Layer 4 of a small transformer language model trained on English Wikipedia (15 layers, counted from 0, width 128). Numbers have three digits each and are written without spaces.
Take only the direct path to the model's output, skipping the later layers: a vector added to the residual stream pushes a token's score in proportion to its dot product with that token's output vector.

Output vectors of the tokens that the questions are about. A number n stands for (n - 500) times 0.0029.
"q mi": 645420539190564350359167771781497610552344701569670463688663509501551317430697544555875336240613317258611121539552360347456275542488385536419407432458713223764465597723498259498846837263726480418194471382596605665613348570373430294661758587307239364627722255365418326384324272524478320494392369354353374438656428472294571530434644624573338829674951592593594724472636390321850493706473
"though": 726524370446654697407535652483565321533689593665372416530536350528424548358510469445755418485462542375684245653373498544605490553605359284694501662532553431526475444420501549327465396318464253505498563399518387603713594589517252761656641430604632513393544502608392509430376525417428295775399349547323333562401384514370388521190204593600493686597489597399493474390613390415626570530540
"idae": 496481440444632502334340673487400364435468479562424268568496625480598379463429469525315179460694625490621579650460467410220515463365605519511484204628415340413528304515407353476474621609567498680440231784716272752674505500198301706487521397500394548524493428491304437559500468617454438626226329300489447268583720425303486427307481419574573678422479699269578670353761352408657545650478
"il": 359691245520598424525312300341495294516543383558514463596388595494463651536439404388545393521703441316445468333711295612483677692556451315625526420554650608523494463343646489412517424402449618443604584437539510576495541443520525406289478432585752505556346344447420487549425452545562634548439506503548854588491457387563476452495673442463404598449567492539480430333549698483532443553380
"sel": 426500073632647381580387621973643339320710690504500622501685681191366372546732431168730344207432551530601497608399263712555313467377473420705451272590883566491744542527341464249420589496667191530394635432773387614678538501098444538508618255550362299384341329654345111650314333613392348747612297543731624719470568678516211562399439453669369579292419608385462384568660443681677592520433
" qual": 563360479572498518531478598628489411464554627537299727596565500547370551634486430475681299459446537463585386540582469365461452607445458615646448476589535663516452442610534539477533658241400481463641370677490345617472662620416422446657698531445489526453586641548508595662362516481307322420288501464483593519624620562413473593422331415590423500414570695641592418340574320589661298449492
"form": 417356341542657625502582508694510304486630409596344363359444469455325429539444564603480453381393558309584401365349330421468564573417530310517454449488540510549512441484139460780573457357621443520508290530514178691474453561616335458461477410608472515530296431627336560553737281522646444522498361499382551372646461395297580563580462640542580550363788521529668529551404364461614541639508
" just": 660392439406488515547544598458557433409710586433372458559619438574481640479462579575689433672364408570650404559432693334511381556482529491512430543678623493426439450477395458433454580458424367532439447384465526382424631471373414534411570482629540423493413452550559486478291658563382408535473376484486542650603579498561480436450512425594366505325606518693520530524541467461467546428531
"ensive": 346372474415617279534486551357653724587394407655500630361478480377499587512382511388655354236504288481738306553443277268695277477452556350431487342571663433474608625528640420630377447546376431445623558598509415501721724594441310635787592776392497256512426550607402419537460255710529414712425236553452357408576477619573389472730440457536378670365909423243756404422435366592587376663489
"====": 440522619462590459494547488650322385392590685579537595593374496639531482575730643601596248355517538484457332796246416426492243405380585338528487410556442351498448534487668304542401379285622329614264401538573278279538760585499752514528672376436483279416520466390488592476471243423588627202474178523503651585751378718184224618575510668525579601648484544689476403195492452523631513564542
" number of": 496491584456495570378303768557603486403406619677561689573409358587534451549455500519618196294603472154712410507453458628620302575494403546460405330426676339416396563482486504198461479448597352401562414625392510712470518659527406513740659401559466293340653622697389653466332326558514386380452549311480417501465627589299462553249552795627356499576652709283590346659526510755375273353689
"]": 426468560507592217504508510538399468229455744600505502315750604693297586426473555237700305393488559637539475812395284402336496436175572208344508555720730564661675327611476248558410544161376363586199610471598400493794691676468275701743361537625406459514375528369452501246267475712478369397213369177487454481501660531671179740571486555641535541426560512648828424510422641539499538451323
"ily": 523626366621628449497315419380608241628436649480583330344460274605304634311516583152645160420537355477517192366692353622518429594385595279806474544526675492600666410398560413359615510273378492618437558438695121570270595474452220490411601454611391273306321296471405467471323770771408683477462228334503696530762440395311471738453463649748455619640729526478650530299741640463675146703585
"ings.": 461227369658592585364375738551339422478368608383364596424671260647523689621507292209655265522465715375698558851441295518523628405343559231545456341612537229767534314586420347138757650741590427428510237179473328745514482501621546516597641451377383370586657430501410451437405360806618344795581618163542394267508316635523410410323035475604276691595471568231506582413580291368922383593512
"less": 524426540778735719611499560340733340603341557525445629342542487533405562547837805600522360440696601330603491757564212580615504315367501167630481607644561285488656232445394502409498327391477270450655462302477427435329587503464221594423658370485550222554322273590334406451319258729649678254436226328583500486496493772481518523351405480746444563508689471414703400769628579548410363395794
" \"": 460452559506408562679507584451485486359492490567570567598558463536579515609540514396573557525461498436643397706610635550416400599411369617587494513662514470439649599449394446391433733598372445503433714333483669412608435549484515381522542329559589447466425493480565429445602577564471566602505449373312555522714457366637451562416612509509363434583357484358492459381492280361529536531747
" &": 412519424539601588411598455408344523593516563474408415382417578402451581559618567494450743555399509599510472420482377467564538302379609431584508638443294579386561571412443431521514494432289463516283354567563442523592495489413541508327507572614541596484529450426515531413479507494548554569444445500451509507484600492642488356541509586555564468407447503551517553485598555546454473535498
"100": 380561450539494568472510643536553477501653424594567732485507554547607372588462494516629561440683313424475619626436597456585571323576434461667445600537643509580603371538301457421565503455449508409379381546408373519515590594491542536449487668501629362423611341504458353522530215416545300526295470581390513632377701490510433653298429464469381638411817431347706599571500489498592461411512
"s (": 235387582332642568404401619654335467188545756567696553575347279462454621373600431304452383582776490466567581645584388386464396270540400470689467589742300538627415686455547409403526647561364338444510554485520300532389473496251246500562555577552533432531756243552135346413518242443520422384558629468766410561454391528488522394611292431687460560394668492455394278453536321643554615589839
" inj": 526327455400502291696227571374688310474363566613405697492819295404590527464812312421628321401387563400609484607366478424388472506372402443333408480566876515471554527423454585639761332518526335556618343529543216469426503561286577543725646496529409576379524584365528688851306393551404418433728448594534396498747453677553546578321493507720349507286786558475533537374385428550585311623569
"order": 526349342549607325570579618463632426531430362482435407391469389492528562493402583538361588351320453302657492586520307548417583597486474249527485324467577297508269196655306325447587670289657506443316482395552490535382756503274281490516725571279313425452418234715320540558526249533613465406659328560604434348443660470417434619522503785653511698472350604522476395415635325447373568466517
"aving": 620578384603621468362349544448609250496556621497344471417607687383624655521481789384724332552512342697706338473446532123349747587443624439492487495433757608601484324370502450469462556493558382502456381774592433666615650487605565496765545478623505628589604387601430448456564421477288532837491618361267421338532311644403181561225474550660425748492783402823444400322549402397576330667502
"ording to": 493341373665619526508429525466479397452515428423560575491528306519391631401469556446776283283497584498681267553479334549318559630487310428727438416679537274596656356543498308210381513301503300411415392536437486428665679475554459444713632420512484606403705305628526560327496278778224445598505342368483290399468487514541209468357493644477434711457635494384673428345519430529472478593532
" range": 610244494387533554324399523311405369643375714530498493424355438519590476527344441510748327455660305147607332515481489509671369532475503433627452483597360436543472496384545379289470580600635620461370371575565528616559724620505284412479594469552578318276498687482460575550379457694264330457345340473517489372509771274240372535403625574577421516448708525425470479351500321577332219555622
"ious": 404450518734611476630290531379670507358455652546283466547346287419550466198551615412666426529690156407584328877527426532107392385448559526417435495429658249450655305376202413725647454379542550579586391522318279538333621436494713560543531503640448475290680382320483520394520553525583442594568224175490565373521748370507668681523656652680530633339689543334763159533716651525688285686333

Output weights of attention head 1. The head adds the sum of these rows, row i times number i of z. A number n stands for (n - 500) times 0.0018.
o0: 583586457562473287476446374429382370511706402536505410609352680494654492548593579690460385261479433718600502526358365679682553614587446371376247499615648384410384488373528348566642513634332581352437561696612408590191723579515501382498459535460494571466469322514307319453479411420443430501539658342425388411447512471376644622507742777413399788583469617506408396635400531517542524481339
o1: 634646469347702547498400469507464550612297515454438458562598393385501555385500465503587475434408502516386457701454544482693449577535278470504546566473492498283429337512730561447591498538633565573570513888422657560521440497647433453522592339675592609548490497651425374556407543434533611330407483530621394451551458408421559616197409481410579452355423391323562490591678627293608521466606
o2: 566470377490543477416446494606384458613375307530371539554572520497504583468438636657304403601462408760719552495424388494476480594524566727502594519493438495496392469492675460449690551618587472475410590677359553601627652606652509556481483463509498481544441397772447581456421589485445417490497473545532455453554508447387412556528479402454444813403451491598434765572474519269549487599512
o3: 587800699498476461420433444474488644470418265448572519698447390537578573301518561621572416592371409595278507340384278571442517618523398512633538472441411370655520574629377422478613391478441282607532793508539605567663379563472689415422732481595619494343520460474557562373417587475442541593387556639437474570449450563481489572453584503552521564600316210344605262446483411405508614365612
o4: 438551440505562357640394417445545586589507291392385560385443657486572496785588408465592545310555411612347595470638717581454478417372551431544342580580539422381533437443397775554654397487573576627665610413685509495355487463433472627382449376554441517428333610319305558429477377541689641396555541338554461606389638486476668622334520394487363689532571452494694475647543537612266461301524
o5: 520308617497466490629453431607425480514464498512575613486491356582510430606446408425437531502638583536287529364462604490567378555606507297590379453450378495346362393464592400464640484538553542506345489491475439460490393576534438406483405434425507426555417437480480681466557262520581506412504544422498565625548454522588613521455505586705658585456467460490456648645471438469320272579497
o6: 505379423336465812611411573466521398571461654510437533543419420443597488597540515410475603430331422495535319277541571451637424382638499470467402409593534591401385319519617511502712526459465380520524446497343479572612470308547451615384478432394342352621313390568584517567457436471678388317573486642373628487683324440555474513547451455525488210663565308520514493472540499627488389471377
o7: 385306489452602315427475522506538562623603635534560601520407378638562443527540590433516564429770607368526688418456622461488536362590308376402644361648444425550523401476374384531634386691390558648401439449511469352481674357347481691337432407542506473694516796483266521559506312485649600309561468466674669401443467534434633517508402432420586281565485394539527511548549479342527398472591
o8: 579441545682352390419365470432491422358503472391469639479411605703518361792739430462414606400260388490575553382374640497484400639417765544508701582726549586534276364287593454549545434554430480521606498522663449402401616340458668515517333515437507341674553644573351526659588384499428509417517554577563604762482483598366516452492419330556533492190591595542429596507542468534561239615358
o9: 445534593703361463308421471608696472481550432447308382532551741526668646539411510488390704577446421416474500634521444618623444304405470622547246624561524553496445591361493421621595602518460510745515506505578619670460549637446478670371591519558701395632325494420415414500687551404572531471516594448546651561528617494422587503439532633481424563434572460622605516669718665331655481445335
o10: 663626294682666584426565383587521367518365413745404378398471679369425390442367439348343377535545380480459582671565605283403497443312426482514329481478577392441549551367592537508339507368584438404616504438410542620397615443470535531645548434355680371544509509522502562455527673398557673560525358368438427588389456625646517572460562486563524525443235511486562570532344585595275454516499
o11: 729430426563509388475578395538490594596560430445608318516384663569589624530537567511387453563414451488358636334447489487451590571754548296555712489518477531488400635470357515452590282499378659601464632523567382581449478431634477492360656510544384439650573502665397637446648622486486539537433519575471301599293573424702500575512345425522541568490474618586416602579486379331575670407527
o12: 329494678446503422406471330542543559420478502357476455503520592497470503440487420255296527469548509592313484424512488570464498550462394651461198481423546484581332405533389550574482551565574542383379618477676691528425604838703457654463360369338681333634433427535394435482464343526731417400570346407596652437520515409522586742408457536415434761679594494475480465622486492254644595343547
o13: 436558522497523273505543408545511453268606478466445423574427597590437424442741427472424506518516617493455438501444444406475524422608558602471554374577360461479489543501405274325457575385479482531415602562547371338407597391413548615605500394391486513600563465419346434497464655479445580539416614474455495485381562673556677495564663680514531421496285459469522608420475480586509388548401
o14: 449511605620807459499263598471493478337433542478485342539480522515512570251448509496511575493607553550733562631260552670560335575511369529369508501418277391516539598487350378436446658650608544510285544465667305512371421635471357339665573552515330401522269371397484441519663542555663544550542692628524475339370630510563635703387532593434379492600369387556545538532527635522533422426479
o15: 272429446566294792378525497429347574271799560264386573408478424444428450490627587467566435564424438582622569410454815391414597540572426467435420479535423588503561548411666604478322716608462469538500571305597512488374428432539489335582547393500364497404501471475533388477532436773563526390550634580575515415439634356479657577438589606565349514514315487436490570650508478474624594470393
o16: 695384418507513555442635238647571253594637520473530490596453503431547563526467482529601409553484570716553541331566287580221537595596524388356478419748676395455594422406488670528518415522425695417556514262410599528528593651624531534575674560455467358538592330567458415544475560283492369476515594509365525441470423471493584562497447496382376457542480321394637411458525643508527520605398
o17: 653520316588308703408411474422359333629561624378467498530365260499529678455567627541439457410427461688466448311381457461500555537385750418583307585491452494411608652617302381394354587487471301555482365363608651545494216535501624323698673576470598419295437310219477514574541672688456406500460646183403595602425437466584523372483499467573481268485338298452425380386479430539311575469475
o18: 469694365567342483556338385443456448368640346606352509503374447671501382477675449582433280356388410563753643512462569391369469306521699274460472555657514512397360522478396496562755286556378409392420554474642350620346427562365494650516531421594370478271557549453719373583510449519527602458489612765440695375316599505532715590357458469414374626419671568489632525546420412426722297472426
o19: 556471590496676585415729480560420382502512497420481467430604486524508591688475740537606536500329514392415522430448351268599495365460631587421333485528560507451366474417550412546562571419389481407550576501501467712473557505732527436332613547508529683561503418569579413501462556445482606483344490529375325424474380356533463303512666476611466773587448596576387596588340513431395670574460
o20: 444396623588677488533451541529445427412517392625572470524455588689638484659508630606799585490504633594589521434475387288550685573616448609617494335542701425453430564441462439652396457472590257539550444603699378548471607359363510444500502360373229522632528443655503460514371470694537507299545446506578432433451503466688411493546453564568713417444557658654457539341468542462520579297510
o21: 591464488584568416447624497649480600600555286464548570492629629504569457663467408611371379619410472534510497378442449654364472508542545469475416603436573578538384702374511574385470487507532536593567588474434470432525394402358430722664542431401460429421435457522746434492430573491311622469434546663477548338270409542657432610341518411606312657421535456503600353499672440404605471420459
o22: 423542579501653498397426438583499532477538578650567438453540570580560446342266452400588318404736525487390604637537228622528577513787383487456660392593421473461448408318733539390741330587631611450425551530413577586463532821555704595321382433482423536603463573548412634402409352519572442561475364643405504510521485550512654505428638467726578529575601497545341484474580568590653504497464
o23: 550426323447797373450473438286400520426455619518471506468523475494597501678422482375559639583611596553532474428516584406551494432597495486569462570517413503455755494540437602636532338511552417571426458469481436610542610497531572478563623352682591616594583410538612324408333285573332669443346528683409374484469430430518406479484586603321587181600492611486285433404525521459456318460585
o24: 652491373464298541500684561565609424580812638701626540600477571392471638763627804357524518455468343616515341407662559347487211470419477469559521505342486610376488509436631448431449409444560310628636431453255559511576549455486364523664588321622711686399118530434765558376423584646332562468332404509253524550625309410689275620210447402540761603484434579492499157493553529350611580367332
o25: 508599582483537419553609480531507408341459572590490491409546571628551312617464470480409560594424497397552502474404579500394448431681375484579666513489553346418556632343454570593548511571501519489616644510369436317588603554477502459485376404382707625522567489590392511412603434521401310530437604377471397446680607480611676456519507368318468386449603763381533483536494542646457373615499
o26: 429242565354347604696477540563396396531761554596509603533416507465584793569501270543647642474539529540403580332508612454424508631419581531670491606383501640529412412439406597246319403435503632518584529384508584506627418417337540477493219644410402472458361541651376572561489508557533424429502530354526401510615430423546634641525452570477451485683665258615447471533512668297582480326482
o27: 414556456467549582337454672349704455581366403376419416434530493621463482317528419356281305568617549536422686524479506573573398550479525532445477465314461584419522619410679422483590539450366556542436406705647607610591520785419386457466437591444423465553568640380491424549427430384736439378351444544510579355563651650405543518425483454500528577648458496549412691378480567506543389443520
o28: 482584549331508638490390535531406547515487490513697550369565378652412455318657382353479532433480573516309579456621609469641509473468456511643577521711557435611524433513496285537625256473619464498546641542447620502636494273395495592345468465327486745542600485655431490600371524389582602489481251482538512475320351430589388635585514392551675442570469399553483605513402627285555493605475
o29: 348547514623516538617579460558548452512481538476344525544318625510551513556447385333535700587325273472514593392524611499303358408582369405359460564479764410380614339519365533467732473591546473640389598603794347436526413069407650586328540480505606326629471598624495414563627578663440330400439607603489395559386401468536590556452522442422514645365744465302539431654589481528748494368232
o30: 508346377689638362602323510386336434411667455557493485493447443470678430609565457576464678425654540548448453377384496614481502369424562376465498466603488493550404512419658684460530491518608561495670424335572424618322578613320583364440387513383394531536358638608262561482435495527567684382556462392527595415569764428405421573434485784601548603376488549680381563633452263504600482448403
o31: 532349407627360454392572502651598436604645642454340377566564469662450260482475657474373408482370527512481609636550640230446540697493501619325388520386423409527426512441649240367675496522434499521445327597661565399738472448468395677566605509421529353358599563377540612599338347582480518508318546617549495528337565431461438548492559323527561318521506459618350684496421436589549475496487
o32: 510497333564659606661441398330408471567314444579638649402227529471568678545459468420450465398532375406511602493484469581641375421467608356601510646411564363418625352563264604460591403545392322394352570454506442289534484386587591250300615505399725546520547300605604588414332466527497580658536470445561361575519387629572462496522500464454464563575514479574364463594528532392279502553579
o33: 398410649354396520358365516817582627524451553521551496379575619423563655492555565629578527528530294608430505517434415574369524638648612668514573586410564516431416486447551481613538498482529517486360492563381601594515385664501492418684632488612499508424341323460672371532503452541272464511458577569670488545477509502626454390458459508489402574567597594505571569511544416559628705566562
o34: 488495375524137520581512423468487518486467389496392409436113441480392693575659474609610672304447599463477509497608422568328589269714643466416665465557519559491675338582405474507539514561566706484465585523400502509655471271617394519659529455595457571591399588353409709554520822603472592470436526605629429432581452443458470360471610649394494482437474657428505492489579341489475542462463
o35: 645263695719263582566448424491568521522656634591762454436562554690536567480585650494512539585353527521387629402333396522263355522673556478705587407366589565502452565446594363279402528437449403476513348471325512554432428418535431415539401349306556421570403567538495415353555413723459486430534378510315538379641579285414364545555567583440659524668328531591410439444437336570634481510469
o36: 374477412525455271557499609494341500422370405505490608533479617527347461508542364551544505505566591561422548458361556567459526397648718583463763221565547269505469525399506634562513628625532544404436478633501362335397691511424437475396492406408342296505518465617490425691610480204502380512530524440613610500691704570546847681510408376466568647392569582591483535327629592212299428479568
o37: 700644522597640449684647528457273447596474583397488502522484498365348688454620539337479517388597439644596370546443474426510578464387486533501464636501552470536467413516320447509742385537684467233364624468550331553520571653537352467570427388642627640565298414526489571363319480671417366430387586405513311494529559463532573684392426718403422355267388572614523445569441426335476481375536
o38: 393633604373491583540350552715382440653289374421553385540428492539542528358468536535440590578672337516640462382481459616513513501540682386665471431536413407381627605435507654524394603584398669308423589575566210532366632357469570388523496276498452341487384366443294391498366434174616533484576695550648441570513638572644538502630355611561476542579587385461596566638280693588363311710559
o39: 538624331503472541425511553505464523374444373320342578576372725503560589375321438597312680639533542437511448629358451677545394569447372533545628606313532366605538410511635429435474570409533570614361570561462537491484370294583513510613241685601559462504500448479575494453445378658450533552541326380553592412451409492442380456518390571507673707545707646477493458508509514359517506563593
o40: 469254453370708462392426552638614538430507606593749523538347473527379479396660411413530480438493612429520514515589525313541621358353488613229644432533379612510328326475696406333686518478555424611741475615392417588548509364462464763633416498470497590511484368538573483687575390491467432671213498515537543503454382600500601585513593502450438585534584553534587473331478465435549466471486
o41: 349507569402643311466240407589498492390717442454386458579465591478510427409484628354485405552442582404407498605713590450517292722559438459591494629502506460588470611442349335522729592687488624475486709557568443494669521389501519418408495476431522298481537369557394561540606481401411495539746496621785453649635425440599680544406545622366543482604488498667637418645513680572686540427589
o42: 750542383512640577692573411374324573544561492553531413537597470357629654424284409675410582657374470270486452556318544446632651234628605478485321525488702546520387498610483502459708497640442647573538453708494562456407313474477434520400493648548519665563579429460495455476532432519584522298441496411653580483439442496372455614509483427422462720416496589388636521564600395557339518656465
o43: 619392519458534544383453439546610431446519515436399322449560639455576490439533491584396315533405609523379464586485515456449512566437370501427404591631436477859544434421409588632662316340394344420629430488557561490664546510476575472482427571647713565610571432608655643526423534366380532678410406417663440602505489612484573555531442535543422247434441485451522499622584458425527505615427
o44: 387371616620298293462622631639459511384375496363649598727448568470694462521464456401418468489442453424477428574242614399528329535213269517545510682642424593651434510392570503591405373358537385739377417409260432350452657420527398542528541439614641555556456347474577523482655341570642642483666649368566422379366571549436436466426478495560510282462538393523355526538721549389611559618526
o45: 554602657483338374435709564508391341257373597652659572467487348343757498558457346480467625696557581309398426557559420532562401343661508404375430551250646493507494616537661556365631589448779495450496529418307403482618608963587521453652842426269400543585463504376630607371441451413317745542443323509501691550507575593628412500489541590445347689516511312576488606376403378667529356484459
o46: 435233323651375510473485550549714482511440455373601324394536677520476563557388427494586513330245449529583632565499472773343625588383559599478286407417413458590465546437585584595470619454476444419540394488659514559481608563504462691495590537402484502561471722334667318725478607581248537548461520519682424437651674532303395442459511464525461679474453511260472526458466586540523486562412
o47: 645522464434494531682533319462487462225518335320335589622460767252545461382542346355617395590468530532517326467409494600550289348469511596396441561337566283443495526589432512543578250438435494313601780534370782642445549578716453303478525748548584331411685475479469615470506584170807484487490326474634587540468623610508608433588435408310446553240496505642716654595360577413443466630559
o48: 871523361563549483603699407401511548642546577538582519631598369630327626532427637450725287705645532509474501460363375418539481517670290270468386501420771634334563396662423641546333449433349360427666697308612371534484434388507389369428575487440658445381562323522532597437371686392366477699481379405180514690438460546456323337662397705484391490405473602706602450478365573499413541405491
o49: 585623445561130595358370376571484440581596447302335420457415380586480453329594571493508396377523446532351364680520474435557480366383621628662260597526491410302454400335484545433525394621572567521436399413471741392475581547435563497392529501552653442399466562335400456540422622369533455408329541415474525630474512433287408483410420443611550408358487467491522597572562610577531655443607
o50: 578403562443663510489525341455636607575297507593510488692342468579370514456398462442555742326704454515417486553501345651628581437582466487418614303442634675388534447653517331458613532494463668597271720404591439636594365340586543870383351465527466431631507621468370452585571403519427476410417598533605344406554420592428551429483522448491580499532606502441503532383335606591541488448616
o51: 584486615482605418400497592509483474595598536467513670529436474461491558626415297401501535685433370469681495390655537599521574532359503406448485420502647441402683553417467457571516520648527566466461538575502468534467551501509419542584452533420394463553371537485338588516627310545551597402579537476383464565606483542709577520512420482453478599402616371670542512550563591464422317366530
o52: 428699365610652538482389487352447531584531503632472394547328326503585571524623430324533514603511403449512497525440318554480482636558595306591532681414437652560353342630494563626339492538492466391524517629764423481509342212432480297535416272417446485532476400482477562496515506380467556526455639413381479589540715471514476378441614432401542377350405626512625632551469633638303428448461
o53: 510630379354456408527632763406520497407472245602366520558485504413555391433533440461551706388409524587741512565517310639624547332506596614442355395513395504559388449569555449497430726586555567426539388530469652800316481441612468465426485471451359331446543590372367471621732611363603491450527483407287693555635517498393579415470603414404470550569619426454564597542294469559429615570529
o54: 513519448541438480507329577518438570335465486473413413562504448586500499600548403451520407681465555366640444350557761636569546677626504301598470481536524509513305549651594514325495534608568516477415492454493473355570683467545414485437499337500501407464506648514417300581417483649720516593544530535452310598423722412406525557466542450472560592532608683230458513576581476593354322671514
o55: 482355466452521569714593486520486753739503505397493343440545616491428321526508577414439588376228425612634353545432583550526452615520430453673551673378437492417455388456517472700457607406480362470476682598585640455432490545436557457696646584702683423378359360429781339480528590386432581489466553554481394499557428486694436313437459540639464401491448406395466513571479570573247358410472
o56: 464630707519361746403394722631409572608459406452473487514435459492459609418555483609564530407600450418708497445475602576396521537618567513601138534516682324588523686413410484517425550636488553410758362383407521506470577565539529379539581291327465540372524466480414499445395658501497260427603436510508465609226607469556531566463606537318319507409434381414356367499371453453561553340624
o57: 426462657419204545563636552641503699518571575409529617570484491429479404523552637546523646441389634451349585478556524535454480457449405552433704677332564483756394386494482364507484383438391421567628481601489646440517520522414523513561605506344278449812610566469507409485471468452426478563499503577707634373577390438531505599487379507606461324754636690408579463609535508318646511369366
o58: 475547316638433455570476677342388633626449544498422580634507528295589441412426326644475581650670409627519638613472658484399440194498375339511677602576614336356407574479547485687499650547588585503402578541549617354448405397551476375644596713577575479556387480347555780421396472473728526506408466465334849447524598590662540408594542750364469775366680589707784545659515534677254404326521
o59: 626559557502374495571423560535360343626508518383637489536524666371489534538671747324366500416515519464362417537513535586719340379346704563444530505536549438548368589427541496561560590579499659577390486671351485489369577551508489461362476574432744555491406348552286629427514635579479424406541621324505593449469511459530440510213463634501673664399598315666520566551353558563647422522621
o60: 497369533355377571473363556597458649602581483514703407479402373363698608322466529606535443580655395418546608532376562400521518646510458544565397497485565397359352618459605510464566431381710408430529259664538530703365489611428471412529589621390503462551477458635526656402624339438621484558447324470473695634443705295562418540341546621666397492463483376599683550546544456556410618530477
o61: 523198452429241440509564472499429435592398569462455646562467564456370692405331352485506541581576451585638464408421633630412475470446542453352260502534583481382538601533573536521425460388543505559533489473459347527410570488574606544473571468452297342455356425553525540585481436482410279620455556721578370534393608551555552632301604623477343367593562533586500406564517550387487504225490
o62: 560583368620719454415332474601463541514611564519583531427488450390607581538529423607420537451593561446337625440596563513548477486519503386681421434338500463484502725532508600635398322385688591427579515418519451600458364710353424559571365306400499545443507549507595431578536641395466619530456197504635492540522669434565513679591408533470615543524456467607483563396453405564450627303474
o63: 424381610581311567590475510513513504594229330482500371443424439405591368457562533524595610503393410311431635445510565454443401456375537561361570474413726669472659551692641572415414633399489418508579499558495522647481534459385694567416626535300436270637432549372554608367438632492678539430605485519483485552500475570601566562471632494575322524319530322315674581505326483408517529422385

Each question shows a token from some text and the vector z that the head gathered there. A number n stands for (n - 500) times 0.0099.

"iana": 493424440464507507388462594658591674494587329564512293498496582554443351595550522535597562590641632464480492559613377739550521691526525617438441461402610495508535539454419473351357581493302563
Which of these tokens does it push up most? "order"

"2": 495464370620485483441440510388529485667538559413501585681561442355465537534338524576502583383524427522600454453394503601455465488498514676444494574524591611478591531543387396575511408395440577
Which of these tokens does it push up most? "]"

"ā": 528482430547658445643402528308364622591499508492515441294593561521489622521521641384546442375547436398500664448525444592555565516586624360607311409379595510517359363409524572486469609616469510
Which of these tokens does it push up most? "ording to"

" d": 561474542488638584581345481637620546556495443361617667604640390465295359367574544410322636474302507430568291486559633591376312579532354586586800557520500440553589607612517341602539568509408473
Which of these tokens does it push down most? "===="

" ident": 525360378603496502567497585566461527552578437511618443430422557602557479704517598502502544563596512551532416556705509624458543481496558419658425570302455502565488552505494547423404581509547550
Which two tokens does it push up most, strongest first? "sel", "]"

" kn": 537540556500543406398641495603506486506415664609436367408446661450575601505451659559703432563450591583583577627349553553484470490640501478367630461138413618537525482326433447395552403478400368
Which of these tokens does it push up most? "s ("

"ment": 579542410498538515465615664601461452626518501555523487610457610587415516608482580580521668630414680403489534509437661511456379365484495526327544532527273346502526481583397452486448510459417559
Which of these tokens does it push up most? "less"

"ow": 426511483437564485461668556543523433365476462526562561532357416505478561458584378418552444490428407516548575351572453284631620576412514429473635491442360519603402498491522560467493389476562514
Which of these tokens does it push up most? " inj"

"al": 672410635440509528391686652529515553421493670412481467497522625592437451351657547497590601460563401447519435451438577444612444588608515478488518422467480568593311439590536550448539315380465451
Which three tokens does it push up most, strongest first? "idae", "s (", " inj"

"ag": 557336663484519334486501750736515560515530406276599405560641463627490606372598575540454630621419525571494377704594463509611646502613585425453492284510381469405355548437416452356454427353395460
Which two tokens does it push up most, strongest first? "idae", "aving"

" | ": 311463373603327597386236403254217428531466465587525506464509504392612479614478576552531394337361420576694447323473547574435402568565698510493529780339792648457734426390606557386400458598259668
Which of these tokens does it push up most? "ording to"

" for": 521354548539405586498506611525475469429396449536537408520459603613236502691550593545437698632450678455525490223473359350492543508561455413411602470492361519533401467374465545512524413438516538
Which two tokens does it push up most, strongest first? " just", "aving"

"–": 386379242655513683374434471309236401586513703726497600667274413538547509518423640620498411257421430603633502302309491536412346617426747642314412619419707600503640501425570591531438458403237623
Which of these tokens does it push up most? " \""

"id": 504581496501473533571540679525447494471608378397404560608587402429437572441573522405481605429369461524487508520537489555518498520548506588514479485623420456467344451644459451505580443467508441
Which of these tokens does it push up most? " &"

"N": 394777524519510521449402558508559427593425493363524562610581452434523436718631623487343527335303548693620480393620537640500565579553685414656662617511515461402444610348525534575488449568585431
Which of these tokens does it push down most? "order"

"+": 397644532415475571468435456610443346649296397558539638434541445480430270549654744393504437285636397823657462481460500593575449531518679602457615455372607351434462635453518689574509569563461392
Which of these tokens does it push up most? "q mi"

"es": 584442592601466419406572555636616617492678491539592554475530535622306555395752505374424630358485713441503736492478536474699312478582448348580359439609482418443525577578335618364468368431518374
Which of these tokens does it push down most? "q mi"

"ne": 555303597507540360482491706662480530547529373346565405536587484615489599414557572517510593633449493541535453649580460493583604504605582415486433329480400499454375494440410447364416475411380471
Which two tokens does it push up most, strongest first? "idae", "aving"

"l": 498510549364620376417406597500412597543513585517515442524516585569542660427681405443536544502614452491395590665376570354641560579500509376399431303439337341568453483699301632626566340556472443
Which of these tokens does it push up most? "idae"

" rul": 525269522506444628548456447487463518473401313663606444471408377547563248591526342479549543650426628491502476455522627383411525714457423554384619741333448651504466426491509355673388563457464481
Which of these tokens does it push up most? "il"

" C": 504418724394449405296509454588473469601679506540668446619444495664522527514546496547602618668410602347580462485449633451406488478557579369438470382476535652487649332557423586453383420646376526
Which of these tokens does it push down most? " range"

" with the": 496464480483536677559499502540559556459476520443602479574461474554452471464512483540396558604439574468569402590543569530433358623399489576512671602444536524516567609518491405644630522461625588
Which of these tokens does it push down most? "ording to"

" sc": 531453535374460409591589378474379591485389518624552586652461581530629344397417454638501512685409509754597625499480391586536356392369492527554560521346391364424519597374609508654298660602456425
Which of these tokens does it push down most? " &"

"|": 522631518498450562535332214491744453516307535513528527393669569584523438543442509560464362513499509573406381414550539389575324494426427811636556623456423487461629548507674423462456628512556596
Which of these tokens does it push up most? " number of"

" under": 561402600324441616561639391550451560258476478704829434702479478612472492637534464490504492626516640462557433537475631383504356556436535497408665543446468552510650513426622500563535460485556614
Which of these tokens does it push down most? "]"

"erm": 519494427518582291571561586451476475465510563372546552378565559512526497452520580533479607482483475537449409473554423404403521367532460422620441585553338392674225486430504528531445516539575347
Which of these tokens does it push up most? "sel"

"urg": 549460561458376279641607577580444501313541577590603364348543559617504441415601435503439417493480416447393625511472350391489591626528631456553468323521656569531417368559320578511462507667645446
Which of these tokens does it push down most? "ily"

"atic": 460387463379605544572494516467405594559501497546402436549522587483387549468515523564607497600602509503504494498429603518452464555542527491563480531414562547588455372394495481593450589620413534
Which of these tokens does it push down most? "though"

"out": 546564564452537545533443515574592569458478357512470548675425402498430553345539353518422564591518460511628424585528567597494431493490400526598583385637400412568482554553501358546589593503552474
Which of these tokens does it push down most? "]"

" Dec": 387688449387580435513388183509791529490408520386596502423560434379438438558532467599408415567495489452452367471529627297422416472377380865438727588473513544488637636511629555644594574469667643
Which of these tokens does it push up most? " number of"

"ce": 502473580535490565473416602448566455510406374414570553493543517588420429587570557459506637525470489540589382508594563509421589436589415383618663557502433541550513520549446439576424494621506495
Which of these tokens does it push down most? "s ("

"019": 521466463569484495470372591440613447613538522347536579674613472391435532682293520583492618385480504426589504472424516627454464521477548685515496599588542638499646543599301362534608379385469594
Which of these tokens does it push up most? "ily"